Layer 10 of a small transformer language model trained on English Wikipedia (25 layers, counted from 0, width 64).
In attention head 1, each number of a token's query is one row of weights dot the token's vector x plus its bias. The head spreads its attention over the tokens so far by the softmax of query dot key.

Query weights of the head. A number n stands for n times 0.0045.
q0 (bias 0.006): -14 -15 15 36 18 -26 -13 -26 -34 12 -30 -18 2 -17 25 -19 -52 -15 21 -11 -11 -2 63 -47 -4 9 -11 22 -6 43 20 44 27 24 -26 -3 18 -3 -17 -2 36 32 33 9 -2 -20 -15 20 -62 -20 -32 -14 24 -19 -12 -8 -12 -11 17 -18 0 -29 41 37
q1 (bias 0.024): 20 17 3 -50 7 -2 26 -2 6 31 53 5 -23 -25 -38 16 -2 5 -49 -38 11 -7 -75 -7 16 -25 24 12 -24 -32 -8 -38 -45 0 1 -6 -4 5 -14 18 -19 24 46 0 14 -21 23 -72 54 34 30 8 -14 30 9 23 9 19 -9 15 -9 56 -42 -36
q2 (bias 0.051): -22 19 2 25 6 -26 7 -25 2 33 -12 -22 44 5 -17 -12 -10 -25 -8 -31 -28 -46 21 17 -20 -11 -4 46 -20 -24 13 19 7 6 2 -3 -2 -27 -13 11 -21 -3 51 -42 13 -1 15 0 14 3 -38 -18 -37 17 5 -15 10 9 9 -26 59 -3 -30 6
q3 (bias -0.029): 50 -1 27 -10 36 -40 -5 -2 -16 4 -13 19 -5 -7 21 -27 -23 40 66 5 -21 17 17 -7 -51 54 14 -29 3 5 44 -17 22 3 -43 17 -25 28 29 -23 32 -16 -2 34 -29 13 -23 -6 -26 1 -10 -6 26 15 -7 -53 3 32 18 -14 -25 -11 1 8
q4 (bias 0.008): 19 -20 19 -44 -32 -28 -16 39 8 3 20 1 8 -42 -42 24 9 -44 15 -1 8 4 -33 5 46 -4 33 6 -20 -30 -16 -35 17 9 -27 33 -11 4 20 29 4 13 -4 18 24 17 30 -46 25 10 37 11 -9 -59 1 54 -18 14 28 20 7 27 -22 11
q5 (bias 0.042): 16 41 10 -12 -29 -48 -11 13 39 4 23 4 -14 -2 -22 -39 -12 50 7 -54 29 -28 25 18 12 -4 -17 50 8 -46 23 -18 2 24 -33 -6 -13 58 22 22 -31 -11 27 29 9 -4 0 -49 -12 32 -22 -23 6 2 37 3 36 52 -19 22 -20 -34 -63 36
q6 (bias -0.010): 59 -12 -9 -26 35 -38 10 -41 12 -12 -1 31 -31 -10 -13 -30 11 -1 51 2 4 6 11 17 5 36 14 -21 16 26 26 -9 38 -28 -11 -38 -13 -14 40 -46 -10 -25 -18 20 -1 -19 15 -19 -3 -26 -8 3 28 30 17 -23 -2 36 34 0 -30 14 -10 -3
q7 (bias -0.020): -10 4 2 -9 -2 -24 -7 18 -11 21 -8 4 37 -2 19 -10 -6 44 32 21 -3 6 34 -10 -65 2 -48 23 -13 10 6 25 20 -10 -19 20 1 17 1 -28 -29 -21 -35 -16 -7 7 5 -12 -31 -38 -25 -1 9 -42 -1 -10 -16 53 -10 9 17 -21 38 9
q8 (bias 0.012): -8 -35 10 7 44 -26 25 -29 4 42 -38 -35 -7 15 -16 12 39 -92 32 32 1 -19 -27 7 11 -27 -14 -9 3 10 21 19 7 -5 29 20 -25 14 -4 -56 33 -36 27 -23 -12 -6 18 14 -12 -7 6 32 -4 -10 -32 -59 -27 19 39 6 32 20 -30 20
q9 (bias -0.038): 49 -19 27 -23 6 19 12 42 43 -52 9 16 -15 13 5 22 -13 50 20 1 8 1 -6 1 2 7 31 -3 2 -17 4 -18 -14 10 -30 -5 19 -25 12 14 -3 -31 -32 42 -2 15 6 -16 42 -7 -21 -21 -65 3 34 -19 -22 17 -2 -1 18 7 -13 25
q10 (bias 0.027): -26 -6 -18 -5 -3 22 -12 12 0 42 -15 8 16 -12 -8 1 25 -66 -68 -23 9 -7 26 -19 36 -54 -25 -1 5 18 34 16 10 2 -15 -7 42 -23 -18 6 15 43 12 -4 44 -5 11 26 0 16 6 -19 10 -10 -16 8 -18 -35 12 -9 5 -17 6 -12
q11 (bias 0.015): -30 9 -31 16 0 33 -4 -46 9 12 -11 -2 21 0 -8 11 42 -55 -18 -11 10 10 17 6 2 38 -54 18 45 16 18 14 11 -28 11 28 -17 19 -4 0 -14 2 -1 -25 35 12 -4 -6 -12 -13 -20 -6 31 27 -40 -32 1 -26 9 24 39 -35 31 -25
q12 (bias 0.069): -46 34 -20 0 -25 -9 30 0 60 37 19 -34 26 -7 -29 -2 -9 -49 -72 -24 27 -51 -21 -25 32 -22 -22 21 -19 -37 -16 -5 -16 1 -13 1 7 -32 21 20 -35 26 18 -25 14 -18 23 16 -2 35 19 5 10 31 -21 13 14 8 19 -46 21 3 -27 6
q13 (bias -0.003): -9 2 -13 72 33 -15 -34 1 19 -29 17 -27 24 20 6 7 7 -22 -30 21 -11 -33 -18 -53 23 -24 -8 -13 9 29 6 19 1 9 -29 -70 -22 17 -10 16 43 42 3 2 -10 -40 -8 69 -24 10 18 -6 50 13 -11 -1 30 -27 -12 0 -12 -37 6 -1
q14 (bias 0.027): -10 -11 -13 -16 -33 26 -7 20 49 -21 -11 8 42 -15 -57 20 7 -22 0 17 2 -19 -44 8 50 -37 1 -6 -2 -19 -2 -24 -18 -7 -33 33 40 -29 14 49 -11 -14 -24 -38 43 31 19 7 25 17 32 2 -15 -20 -22 12 -4 -20 -3 -13 20 16 -11 -27
q15 (bias -0.020): 35 13 11 31 31 -12 -31 5 9 -1 10 30 33 57 16 -3 -4 -10 50 45 23 -34 -17 33 1 -17 37 -16 8 49 3 -22 18 19 20 -32 -15 -15 9 -6 15 -20 -29 -36 -6 21 -1 15 36 -7 -16 2 -32 -12 39 15 7 7 3 10 -36 5 -47 32
q16 (bias 0.013): -40 42 0 -20 8 -9 20 -20 35 33 -34 -55 24 -15 -44 42 67 -25 14 14 27 21 -14 -17 35 -18 -13 -12 29 15 -26 39 -16 -5 -4 19 49 13 15 15 -26 29 -6 6 6 -32 9 12 -21 0 -16 30 -39 -41 -32 -3 3 17 24 47 -3 29 -21 25
q17 (bias 0.060): -33 11 -13 -2 -24 -43 -14 2 3 -11 -24 -50 21 -3 3 -39 27 2 -11 2 24 -43 39 -9 -1 8 -11 24 48 11 5 16 12 -13 -31 4 13 18 21 6 7 3 12 -5 0 12 24 29 -39 1 -4 30 49 -20 0 18 12 54 -37 -14 33 -21 16 21
q18 (bias -0.010): -8 5 -2 -31 25 8 0 -32 -21 17 3 -48 2 -18 22 13 24 29 -25 -7 17 29 -4 -32 -61 15 -40 -3 -6 2 -11 -8 -28 15 13 -36 31 25 5 1 -3 19 -33 9 -29 -58 -17 3 -9 -7 -4 14 46 26 30 -40 -31 19 -27 0 -5 -7 47 -12
q19 (bias -0.015): 34 -3 29 29 8 55 4 -20 6 -34 23 23 -13 31 4 3 11 34 40 -17 -17 -7 46 44 -20 44 41 -6 19 -28 -25 -12 9 -14 34 19 -5 -9 -30 -37 -2 -50 20 -6 -5 18 18 -32 28 8 -27 14 -60 -45 -24 34 -28 -13 -31 4 15 -10 -5 -13
q20 (bias -0.036): 13 -52 -12 -2 0 21 -2 9 -23 -3 3 -20 -21 -23 -20 34 33 -25 -4 45 -10 -12 -45 -13 -9 -8 -22 -40 22 39 1 -12 25 -13 -12 10 17 8 -18 -23 31 26 -26 -34 -11 -39 -7 61 -10 -19 23 41 22 -15 -24 -22 -9 -28 15 20 -11 -7 43 -9
q21 (bias -0.026): 4 8 0 -10 -1 -8 -17 19 -29 -7 -31 -9 12 18 26 -21 -11 46 18 6 18 5 16 -32 -4 -30 -22 32 -1 47 -8 47 13 6 -3 -20 71 17 -3 0 23 9 -7 -30 -36 -7 -10 51 -59 -24 -59 22 32 -15 -5 13 -32 24 -25 1 -5 -34 27 28
q22 (bias 0.013): -48 -1 -31 20 -14 -18 -3 3 27 -4 21 7 -12 -22 -24 -5 -17 0 24 -35 15 -17 -5 -26 61 11 -1 59 -47 -35 0 21 6 -43 30 -18 -18 39 66 -2 29 -23 6 -3 2 36 -27 -8 -24 22 -13 -29 4 -15 36 -14 34 4 -3 22 -3 -51 -35 74
q23 (bias 0.034): -57 -17 -2 20 -33 -12 5 35 -26 1 -11 -13 -20 3 -5 -7 3 18 -1 -28 -1 -36 38 5 14 8 -12 -20 40 13 21 24 15 21 -22 7 2 49 2 -5 -11 -15 1 4 -25 -5 18 51 -42 15 -2 2 54 -52 -29 21 22 14 -14 -33 -7 10 38 -9
q24 (bias 0.024): -33 -9 -17 17 -16 27 18 16 -34 24 -9 -2 -11 -13 -24 48 27 1 -41 -25 -11 -14 46 -12 27 -67 -56 -15 8 17 22 17 0 15 3 -25 23 10 -11 -2 -14 39 9 6 -1 -42 26 14 -27 20 -3 -46 -12 -13 -5 1 -3 -24 -2 -8 8 7 21 4
q25 (bias 0.053): -3 7 -25 -8 -41 13 37 -35 -17 27 -1 -16 -4 3 -34 -9 27 47 -54 -40 1 5 20 -5 -20 -14 -49 -2 3 -20 -15 -23 -47 32 -13 -5 69 8 25 6 -47 33 -3 -31 -5 -52 13 -27 -40 10 23 22 38 37 0 -28 29 19 24 -17 11 9 27 -3
q26 (bias 0.035): 8 45 8 6 60 -35 9 -17 -3 29 50 -3 -26 17 -13 -76 -36 -30 14 -50 -7 3 -17 -17 20 18 17 20 5 -27 27 -2 2 -14 9 -4 -9 23 29 3 35 -10 57 28 -20 -7 43 -20 17 26 -8 9 3 6 29 8 14 -2 23 0 6 4 -72 53
q27 (bias 0.043): -39 4 3 -10 17 5 36 -54 -51 28 2 -9 -41 -1 -46 -14 -2 -12 38 -35 -23 -13 8 -19 5 47 -44 8 20 -23 -22 13 1 -14 48 47 -3 -6 77 -19 16 8 95 6 -9 -4 9 13 -32 -2 -12 -5 44 -9 0 -11 -15 -12 4 7 -7 -20 23 8
q28 (bias -0.026): 15 -62 18 14 14 6 -18 0 -25 -26 -14 8 -39 29 46 12 -11 -3 -2 4 -18 13 -10 -31 -58 42 11 -43 16 24 -43 17 18 14 5 -8 -4 31 -20 11 47 30 -12 7 -14 8 -4 67 -20 -30 -4 27 20 18 8 -31 -41 -1 -21 3 24 15 14 -6
q29 (bias 0.004): 18 13 5 -28 57 14 25 7 21 2 31 -10 -33 -4 -22 15 30 -10 -45 -38 -12 20 -26 -8 5 11 23 -24 -1 18 -14 -31 -54 -33 -3 -13 26 35 0 -20 22 -4 -8 40 6 -46 28 -26 18 24 28 32 -9 28 8 -48 30 17 40 24 -11 28 -39 13
q30 (bias -0.035): 11 -15 8 4 -42 38 -17 27 3 -46 -21 36 -1 10 15 -1 25 24 13 30 -5 -13 25 27 3 31 12 -37 9 -13 -13 -30 14 -1 -22 24 -5 8 -27 -11 3 -49 -63 -48 0 18 -20 28 7 1 -14 6 -14 -14 -4 6 -21 -14 -33 -4 -17 -23 34 -21
q31 (bias 0.011): -36 15 -31 -15 19 -6 65 -36 13 14 4 7 -43 -30 4 -18 -20 -41 -8 -32 34 0 -24 -14 57 -5 -8 2 33 -17 -17 -16 -18 -36 52 17 17 45 50 -4 14 6 83 4 -52 -16 -22 -29 -29 42 8 -11 6 11 52 21 -2 15 -9 10 -33 31 -39 6

Each question shows a short text with each token's key, already scaled and adjusted for position as the last token sees it. A number n stands for n times 0.0093.

Then comes the last token's vector x. A number n stands for n times 0.042.

0 "/": 32 -53 -20 30 -27 -29 8 26 -12 25 -32 -15 -58 -11 -46 9 -41 -28 4 52 10 33 -57 -2 -35 -34 -19 -9 50 -15 39 -47
1 "10": 31 -65 -32 31 -44 -64 11 27 10 37 -39 -5 -77 4 -59 35 -37 -48 6 51 31 39 -49 -50 -42 -77 -35 -31 66 -32 51 -61
2 " |": 49 -44 -27 38 -50 -58 14 43 -22 24 -23 -17 -58 15 -55 5 -42 -32 40 17 32 49 -82 -25 -20 -22 -43 -33 62 -25 37 -70
3 "\n": 54 -68 -10 50 -41 -20 22 48 -8 35 -31 -18 -50 1 -57 9 -47 -5 9 41 2 42 -49 2 -29 -29 -16 -16 47 -25 40 -68
4 "|": 35 -44 -16 52 -38 -37 17 39 -1 49 -41 -34 -56 -3 -48 23 -32 -30 22 40 13 36 -64 -23 -35 -41 -18 -38 53 -14 36 -57
5 " High": 5 -28 -38 44 -18 -46 28 35 -18 72 -43 -38 -73 -23 -19 23 -32 -42 5 57 14 28 -57 -41 -42 -30 -51 -55 44 0 62 -78
6 "s": 18 -42 -36 54 -19 -26 27 30 -19 62 -41 -41 -56 -5 -38 15 -49 -28 18 27 16 23 -43 -20 -35 -19 -46 -43 45 -12 59 -55
7 "no": -6 -38 -36 43 -15 -30 22 27 -12 86 -51 -47 -59 -24 -20 21 -36 -31 9 43 7 26 -45 -28 -50 -43 -45 -53 39 -3 64 -72
x: 14 42 12 16 10 -24 5 0 -32 -2 -6 9 -20 -6 30 -23 4 -4 -17 -55 -68 6 -23 42 13 12 23 -17 -25 -5 15 10 22 16 -54 8 47 4 -9 13 -4 -8 -12 -4 40 15 41 -26 30 32 -24 -27 21 -7 2 -5 -25 13 -5 21 -5 -9 -32 -20
Which two tokens does the last token look at most, in order? 7 "no", 5 " High"

0 "21": 22 -49 -10 30 -27 -31 18 23 -14 35 -28 -2 -55 -14 -36 17 -40 -26 0 60 3 19 -61 -24 -43 -38 -17 -16 48 -5 38 -72
1 " |": 41 -43 -26 44 -45 -55 22 43 -21 34 -23 -21 -56 10 -48 8 -42 -33 37 19 30 43 -84 -30 -28 -24 -40 -38 61 -19 39 -79
2 "\n": 50 -66 -10 49 -39 -22 24 45 -12 41 -32 -22 -49 2 -52 13 -50 -9 8 41 1 40 -52 -3 -33 -33 -16 -25 46 -22 42 -74
3 "|": 35 -46 -17 53 -37 -38 17 40 -2 50 -40 -34 -57 -4 -47 25 -32 -31 20 41 14 35 -66 -22 -36 -44 -19 -41 52 -15 39 -60
4 " 4": 31 -48 -30 42 -24 -52 23 21 7 48 -28 -23 -59 5 -35 26 -33 -51 7 33 18 27 -59 -56 -38 -49 -31 -44 55 -10 34 -67
5 ".": 23 -44 -37 54 -16 -43 24 28 -10 65 -35 -48 -65 9 -31 11 -33 -34 9 32 28 33 -36 -32 -35 -58 -29 -33 47 -8 47 -59
6 " |": 39 -28 -37 48 -30 -46 10 41 -23 40 -27 -40 -54 8 -49 -3 -40 -36 39 6 23 36 -68 -35 -17 -20 -41 -37 55 -5 33 -59
7 " \"": 24 -38 -39 41 -17 -38 9 24 -22 40 -30 -42 -60 15 -35 23 -46 -38 4 19 18 39 -52 -8 -28 -45 -34 -49 47 -12 52 -60
x: -48 10 7 -24 -14 4 -9 9 -22 22 -17 2 -36 19 29 4 -41 -11 -8 -66 -24 9 7 22 -13 2 12 -8 -5 3 9 -8 16 -6 -56 -1 -3 7 -29 29 0 7 0 21 -7 -1 55 -27 20 51 -18 10 5 -28 10 28 23 39 -16 -4 6 34 13 -19
Which token does the last token look at most? 2 "\n"

0 "ze": 13 -48 -24 33 -26 -25 19 21 -28 43 -39 -15 -62 -16 -38 22 -47 -32 2 59 -1 16 -69 -22 -45 -36 -26 -31 45 -11 45 -73
1 " medal": 10 -33 -22 29 -19 -50 5 29 -25 33 -25 5 -51 -8 -32 4 -39 -35 14 24 18 1 -67 -36 -27 -26 -50 -42 51 -17 46 -83
2 " match": 12 -41 -25 31 -30 -50 3 34 -19 37 -24 7 -60 -21 -25 -2 -36 -45 7 38 17 10 -64 -29 -31 -34 -53 -43 48 -18 51 -81
3 " in": 29 -48 -32 55 -28 -52 20 25 -9 45 -31 -8 -56 -4 -28 -5 -56 -25 4 42 27 24 -56 -10 -50 -35 -35 -38 68 -8 61 -73
4 " the": 30 -49 -47 72 -43 -48 40 37 -7 38 -52 -10 -71 6 -47 8 -51 -33 26 43 41 36 -59 -16 -56 -29 -42 -40 65 -21 66 -78
5 " ": 45 -66 -41 70 -43 -74 30 28 18 32 -44 -27 -70 27 -58 19 -43 -40 26 22 51 37 -63 -10 -29 -40 -41 -37 72 -10 47 -79
6 "57": 17 -50 -34 43 -40 -75 24 25 27 37 -30 7 -59 14 -48 19 -27 -39 26 29 43 19 -58 -46 -37 -51 -36 -35 65 0 45 -73
7 " ": 53 -68 -42 64 -41 -77 22 29 -1 34 -37 -30 -68 24 -52 11 -41 -44 23 18 43 43 -58 -20 -22 -40 -49 -38 69 -16 47 -81
x: -22 25 33 38 -2 -22 -15 10 -28 4 -4 -25 -20 -16 33 -5 -23 0 19 -64 -62 -2 10 34 -1 26 40 -20 -17 -1 9 -8 6 -31 -31 28 30 9 -34 13 -6 36 -6 19 -24 -5 48 -5 4 12 12 24 12 -43 10 -19 -2 -7 10 -22 1 18 16 -4
Which two tokens does the last token look at most, in order? 3 " in", 5 " "

0 " |": 30 -44 -13 29 -39 -33 23 32 -14 25 -22 -8 -52 -7 -45 7 -42 -21 21 37 17 31 -73 -7 -24 -16 -21 -19 48 -5 33 -60
1 " 3": 40 -59 -38 32 -41 -59 21 17 -5 40 -12 -6 -58 22 -42 15 -31 -56 10 20 32 41 -58 -50 -23 -48 -44 -53 62 -12 40 -73
2 ":": 36 -50 -37 35 -19 -62 9 16 -17 37 -11 -32 -53 10 -29 1 -22 -29 10 30 38 37 -73 -18 -17 -45 -46 -30 57 -22 51 -68
3 "21": 23 -53 -29 26 -39 -60 11 16 -12 43 -19 0 -62 12 -46 19 -25 -43 12 28 30 33 -48 -50 -22 -62 -43 -40 56 -16 47 -69
4 " |": 46 -35 -31 37 -43 -57 4 36 -36 22 -15 -16 -47 8 -49 -13 -36 -37 41 8 29 41 -72 -29 -4 -11 -50 -22 55 -14 34 -64
5 "\n": 53 -62 -10 39 -37 -25 11 40 -13 32 -24 -20 -39 6 -48 3 -39 -5 10 35 0 42 -45 0 -21 -29 -15 -18 42 -21 36 -64
6 "|": 34 -43 -16 48 -34 -37 14 38 -3 48 -35 -32 -53 -5 -43 21 -29 -30 18 38 13 33 -63 -20 -31 -42 -18 -39 49 -14 36 -56
7 " 4": 30 -46 -30 39 -23 -50 22 19 9 46 -25 -21 -57 4 -34 23 -31 -51 6 30 18 25 -55 -54 -34 -48 -29 -41 53 -9 32 -61
x: 10 26 41 19 -23 -16 -20 12 -6 14 6 17 -22 -4 62 -15 -31 -4 3 -86 -16 6 -5 1 3 -1 11 -8 -11 -13 -10 19 -17 21 -49 -1 2 9 -16 13 -9 52 -9 14 7 31 46 -40 6 40 -7 3 -11 -4 20 -33 -11 -1 -10 -2 8 2 -25 10
Which two tokens does the last token look at most, in order? 5 "\n", 6 "|"

0 "co": 21 -58 -19 25 -32 -28 7 28 -12 32 -32 -12 -53 -19 -40 8 -46 -23 -3 58 1 23 -50 -3 -35 -30 -22 -2 47 -8 46 -55
1 ";": 33 -43 -20 27 -41 -63 5 24 -13 26 -15 -21 -50 12 -41 10 -57 -40 20 30 27 29 -74 -21 -15 -50 -25 -34 56 -22 40 -58
2 " Jo": 13 -39 -29 25 -29 -34 5 28 -30 50 -18 -25 -54 -3 -28 22 -37 -45 -10 40 7 17 -60 -15 -14 -41 -44 -58 34 -19 58 -70
3 "na": 10 -49 -29 21 -29 -53 9 28 2 50 -25 -24 -48 -7 -31 36 -43 -25 -11 32 23 16 -70 -10 -21 -50 -48 -60 45 -25 59 -61
4 "th": 14 -58 -35 31 -21 -35 18 30 -14 52 -31 -16 -58 12 -26 33 -43 -31 -1 26 26 31 -48 -35 -37 -50 -50 -64 57 -28 57 -61
5 "an": 9 -40 -20 29 -40 -33 8 28 -25 40 -37 -19 -60 -5 -39 43 -47 -30 1 43 14 20 -61 -16 -19 -41 -44 -64 36 -32 58 -60
6 " Ra": 19 -37 -34 37 -35 -64 22 29 -18 34 -34 -20 -53 4 -34 33 -44 -47 7 15 28 26 -73 -33 -26 -22 -55 -72 40 -5 53 -80
7 "do": 3 -61 -31 30 -39 -62 7 22 -1 60 -30 -25 -52 7 -18 29 -18 -25 15 24 32 31 -64 -26 -25 -40 -54 -69 50 -17 56 -73
x: 1 15 16 29 -13 -25 18 -12 3 -14 -18 -12 -1 -15 61 7 13 -28 -14 -53 -19 3 -30 51 22 5 -2 -35 -15 3 15 -7 15 -27 -50 11 26 -11 -14 -3 -18 2 -18 1 26 38 77 9 1 -1 -1 -14 -4 10 -32 9 -21 9 5 14 8 13 -35 16
Which token does the last token look at most, and with what share of its attention? 3 "na", with about 20%

0 "st": 23 -45 -18 32 -21 -18 13 23 -33 38 -31 -6 -56 -20 -35 2 -55 -32 -1 51 -8 14 -49 -12 -36 -26 -21 -13 49 -11 40 -61
1 "ler": 4 -42 -40 35 -33 -36 19 42 -34 47 -33 6 -64 -8 -31 11 -52 -28 15 36 12 15 -48 -22 -29 -31 -48 -49 44 -10 67 -89
2 " comp": 27 -61 -34 51 -18 -52 12 38 -18 42 -44 -14 -63 -12 -15 0 -37 -33 8 25 15 27 -44 -13 -48 -40 -47 -27 54 -19 59 -74
3 "et": 20 -52 -33 37 -36 -56 -9 39 0 43 -40 -20 -59 -19 -32 13 -51 -37 1 54 11 14 -40 -2 -36 -48 -32 -18 52 -34 63 -45
4 "ing": 12 -61 -38 38 -35 -36 4 33 -1 40 -42 -5 -63 -23 -34 9 -50 -29 0 67 13 26 -51 -13 -53 -46 -39 -33 61 -29 73 -54
5 " in": 26 -44 -33 62 -26 -56 21 27 1 42 -38 -10 -58 -13 -29 -8 -57 -27 8 48 27 21 -52 -12 -51 -35 -31 -26 68 -3 60 -64
6 " the": 29 -48 -48 73 -40 -51 40 38 -1 35 -53 -11 -72 -2 -46 5 -52 -33 25 44 42 36 -54 -16 -55 -30 -41 -31 63 -22 67 -73
7 " ": 43 -65 -40 71 -42 -75 32 31 24 29 -45 -26 -70 18 -58 16 -44 -41 26 24 50 37 -61 -11 -29 -40 -40 -29 69 -10 47 -77
x: -18 15 45 28 -3 -24 -17 18 -31 8 -3 -14 -30 -25 33 11 -15 1 33 -62 -55 -13 1 27 8 29 27 -15 0 -4 2 -6 0 -14 -45 29 24 11 -22 4 -17 21 -11 41 -25 -6 54 3 8 10 22 26 7 -43 6 -21 -4 9 -3 -29 13 8 -5 -9
Which two tokens does the last token look at most, in order? 5 " in", 0 "st"

0 " final": 15 -43 -21 36 -36 -21 18 28 -20 34 -40 0 -57 -15 -44 5 -49 -24 10 52 5 18 -64 -3 -38 -15 -25 -13 53 2 47 -62
1 "ly": 15 -54 -49 59 -43 -37 38 44 -18 56 -53 -2 -69 4 -41 10 -67 -34 24 40 22 29 -49 -25 -61 -27 -45 -28 59 -14 73 -74
2 ",": 38 -59 -30 62 -41 -43 41 41 -11 26 -29 -9 -61 -8 -53 0 -79 -29 13 44 26 25 -54 -16 -37 -37 -29 -11 57 -28 62 -60
3 " H": 49 -60 -47 63 -32 -45 42 52 -9 36 -29 -21 -71 2 -45 18 -46 -46 3 13 28 44 -45 -33 -34 -42 -53 -50 45 -34 54 -77
4 "ung": 22 -62 -32 47 -30 -30 20 33 -21 53 -26 -15 -67 8 -36 25 -27 -27 -3 20 22 33 -43 -24 -19 -52 -50 -63 44 -38 55 -84
5 "ary": 8 -37 -31 34 -46 -39 16 36 -29 49 -29 -1 -52 -3 -28 15 -43 -29 -1 45 12 30 -52 -35 -26 -35 -54 -59 39 -10 73 -83
6 "'": 18 -45 -26 51 -28 -45 28 36 -6 41 -45 -23 -57 -1 -32 29 -52 -36 -10 39 29 27 -60 -16 -45 -44 -46 -50 40 -24 65 -72
7 "s": 29 -56 -32 59 -35 -37 39 39 2 30 -48 -12 -57 12 -52 31 -60 -20 8 15 21 22 -52 -21 -42 -34 -46 -37 57 -39 54 -52
x: -14 36 38 21 -3 -53 -21 -1 -25 22 9 14 -47 -15 36 -29 19 -18 -6 -24 -18 7 1 68 12 15 4 -29 -14 7 22 -14 12 -19 -26 13 -39 -12 -59 -1 3 3 25 21 14 16 32 15 -3 6 -3 -26 17 -7 12 -24 4 23 -10 -19 14 25 -12 -19
Which token does the last token look at most, and with what share of its attention? 2 ",", with about 30%

0 "K": 26 -46 -10 32 -31 -20 20 29 -9 34 -29 -16 -59 -18 -49 23 -56 -39 -7 57 -7 13 -50 -22 -33 -44 -11 -25 36 -11 35 -58
1 " f": 44 -59 -42 65 -36 -53 25 40 -24 49 -35 -21 -65 3 -29 1 -53 -48 16 15 16 47 -45 -40 -30 -36 -48 -52 50 -20 49 -80
2 "und": 25 -74 -36 49 -31 -56 14 37 -20 68 -40 -12 -81 -12 -32 20 -42 -46 8 47 17 36 -35 -38 -33 -54 -55 -41 59 -25 71 -79
3 " was": 37 -44 -45 59 -34 -52 28 53 -31 30 -31 -3 -61 -4 -29 -9 -68 -34 14 26 22 26 -59 -19 -40 -19 -45 -24 47 -20 60 -88
4 " ": 52 -76 -45 65 -45 -65 33 45 -6 30 -31 -17 -72 8 -56 6 -48 -43 25 14 37 46 -63 -12 -24 -39 -51 -26 70 -23 55 -83
5 "app": 35 -75 -46 54 -39 -53 18 47 -12 45 -26 -10 -68 9 -34 6 -29 -33 23 11 28 36 -36 -5 -25 -51 -47 -27 63 -28 56 -72
6 "ro": 25 -66 -50 50 -41 -55 18 46 -14 53 -48 -25 -64 -15 -41 9 -33 -36 18 33 21 35 -51 -8 -46 -45 -48 -16 59 -32 72 -61
7 "ved": 17 -53 -37 40 -47 -53 8 34 -23 52 -33 -4 -51 -9 -32 -5 -57 -34 15 36 15 25 -56 -17 -37 -33 -40 -32 60 -22 59 -56
x: -29 8 11 8 -8 -1 -2 18 24 2 16 -2 -24 -17 20 -36 5 -8 -24 -69 -70 22 -9 36 -7 46 -3 -38 18 13 31 -4 -14 -28 -19 25 19 -23 -19 11 16 10 13 -10 24 22 39 -4 -7 -23 -8 -39 15 24 -9 0 -6 7 -17 -6 22 -23 26 27
Which token does the last token look at most, and with what share of its attention? 3 " was", with about 30%

0 "vi": 13 -51 -15 35 -30 -17 12 24 -24 47 -39 -9 -56 -17 -36 17 -55 -27 -3 58 -8 12 -48 -8 -42 -28 -21 -15 47 -4 50 -65
1 "l": 26 -53 -28 45 -39 -54 18 42 -13 57 -49 -15 -63 -6 -41 28 -63 -34 11 39 19 21 -44 -21 -42 -42 -34 -40 58 -24 57 -64
2 "s": 24 -56 -30 42 -30 -42 14 35 -21 48 -38 -21 -55 -11 -40 10 -62 -23 14 33 14 20 -57 -16 -39 -30 -44 -39 59 -24 62 -58
3 ".": 41 -58 -18 45 -35 -56 19 53 8 33 -32 -20 -60 -1 -36 2 -42 -21 12 35 25 45 -46 -22 -43 -52 -25 -19 56 -28 40 -64
4 " In": 36 -59 -25 60 -41 -42 29 46 -14 50 -45 -18 -70 -20 -37 20 -55 -27 4 59 9 42 -44 -18 -48 -32 -34 -35 55 -25 64 -71
5 " 2019": 28 -59 -6 37 -32 -62 24 38 14 44 -36 3 -62 -16 -40 23 -46 -31 4 53 32 19 -51 -34 -38 -42 -39 -29 53 -29 50 -80
6 ",": 43 -57 -23 67 -34 -42 38 40 -7 33 -32 -19 -63 -10 -50 10 -78 -31 7 51 22 27 -44 -26 -43 -35 -27 -15 56 -36 57 -65
7 " he": 42 -49 -44 66 -41 -35 43 46 -32 38 -37 3 -73 12 -40 0 -73 -49 10 19 14 33 -33 -34 -34 -29 -41 -23 34 -34 53 -85
x: -1 7 7 8 -10 -4 9 3 -24 27 13 9 -13 -8 44 0 -16 -11 14 -49 -24 -7 44 16 -25 11 -17 28 -11 7 10 1 -18 -41 -76 0 2 11 -19 3 -24 -22 -15 33 10 73 44 -55 -9 1 -25 8 22 5 -21 -7 15 4 30 -6 4 0 20 -1
Which token does the last token look at most? 7 " he"

0 " H": 27 -45 -21 41 -23 -25 24 30 -14 32 -34 -17 -63 -19 -41 13 -47 -32 -5 51 0 22 -53 -19 -40 -31 -22 -17 39 -9 41 -62
1 "al": 20 -58 -45 52 -43 -39 25 38 -8 46 -48 -30 -66 7 -58 44 -50 -27 3 38 24 36 -44 -26 -41 -47 -44 -55 55 -18 75 -68
2 "f": 18 -53 -39 55 -44 -53 35 33 -19 67 -49 -29 -64 9 -33 25 -59 -39 17 19 19 36 -48 -41 -36 -41 -46 -64 54 -11 51 -73
3 " st": 38 -42 -42 48 -27 -63 15 31 -22 33 -38 -28 -62 18 -29 3 -36 -52 15 7 30 33 -54 -32 -25 -30 -51 -48 56 -22 41 -78
4 "ar": 11 -52 -35 44 -54 -45 25 34 -20 52 -42 -6 -61 2 -38 17 -54 -33 21 28 9 23 -44 -22 -26 -25 -46 -44 47 -13 70 -73
5 " |": 33 -30 -23 38 -42 -57 18 40 -15 29 -21 -21 -46 11 -41 1 -38 -26 47 2 32 39 -88 -25 -24 -13 -37 -45 58 -5 33 -73
6 "\n": 48 -63 -6 49 -36 -19 23 44 -8 40 -31 -21 -43 2 -49 11 -50 -4 7 37 -1 36 -49 -3 -33 -31 -11 -24 44 -18 39 -73
7 "|": 33 -42 -15 53 -35 -37 17 40 -1 51 -40 -35 -54 -5 -44 22 -32 -29 22 36 11 33 -65 -25 -36 -40 -17 -40 52 -11 34 -59
x: 2 12 17 -16 1 -50 -2 9 0 47 19 -39 -18 -3 37 -8 -6 32 -16 -81 -40 0 2 -14 5 -1 2 -9 -11 5 2 3 -14 22 -47 -10 9 13 -38 16 -1 36 1 16 -8 22 61 -14 22 44 -10 19 -20 0 5 4 15 12 -20 -3 5 -17 -15 2
Which token does the last token look at most, and with what share of its attention? 6 "\n", with about 40%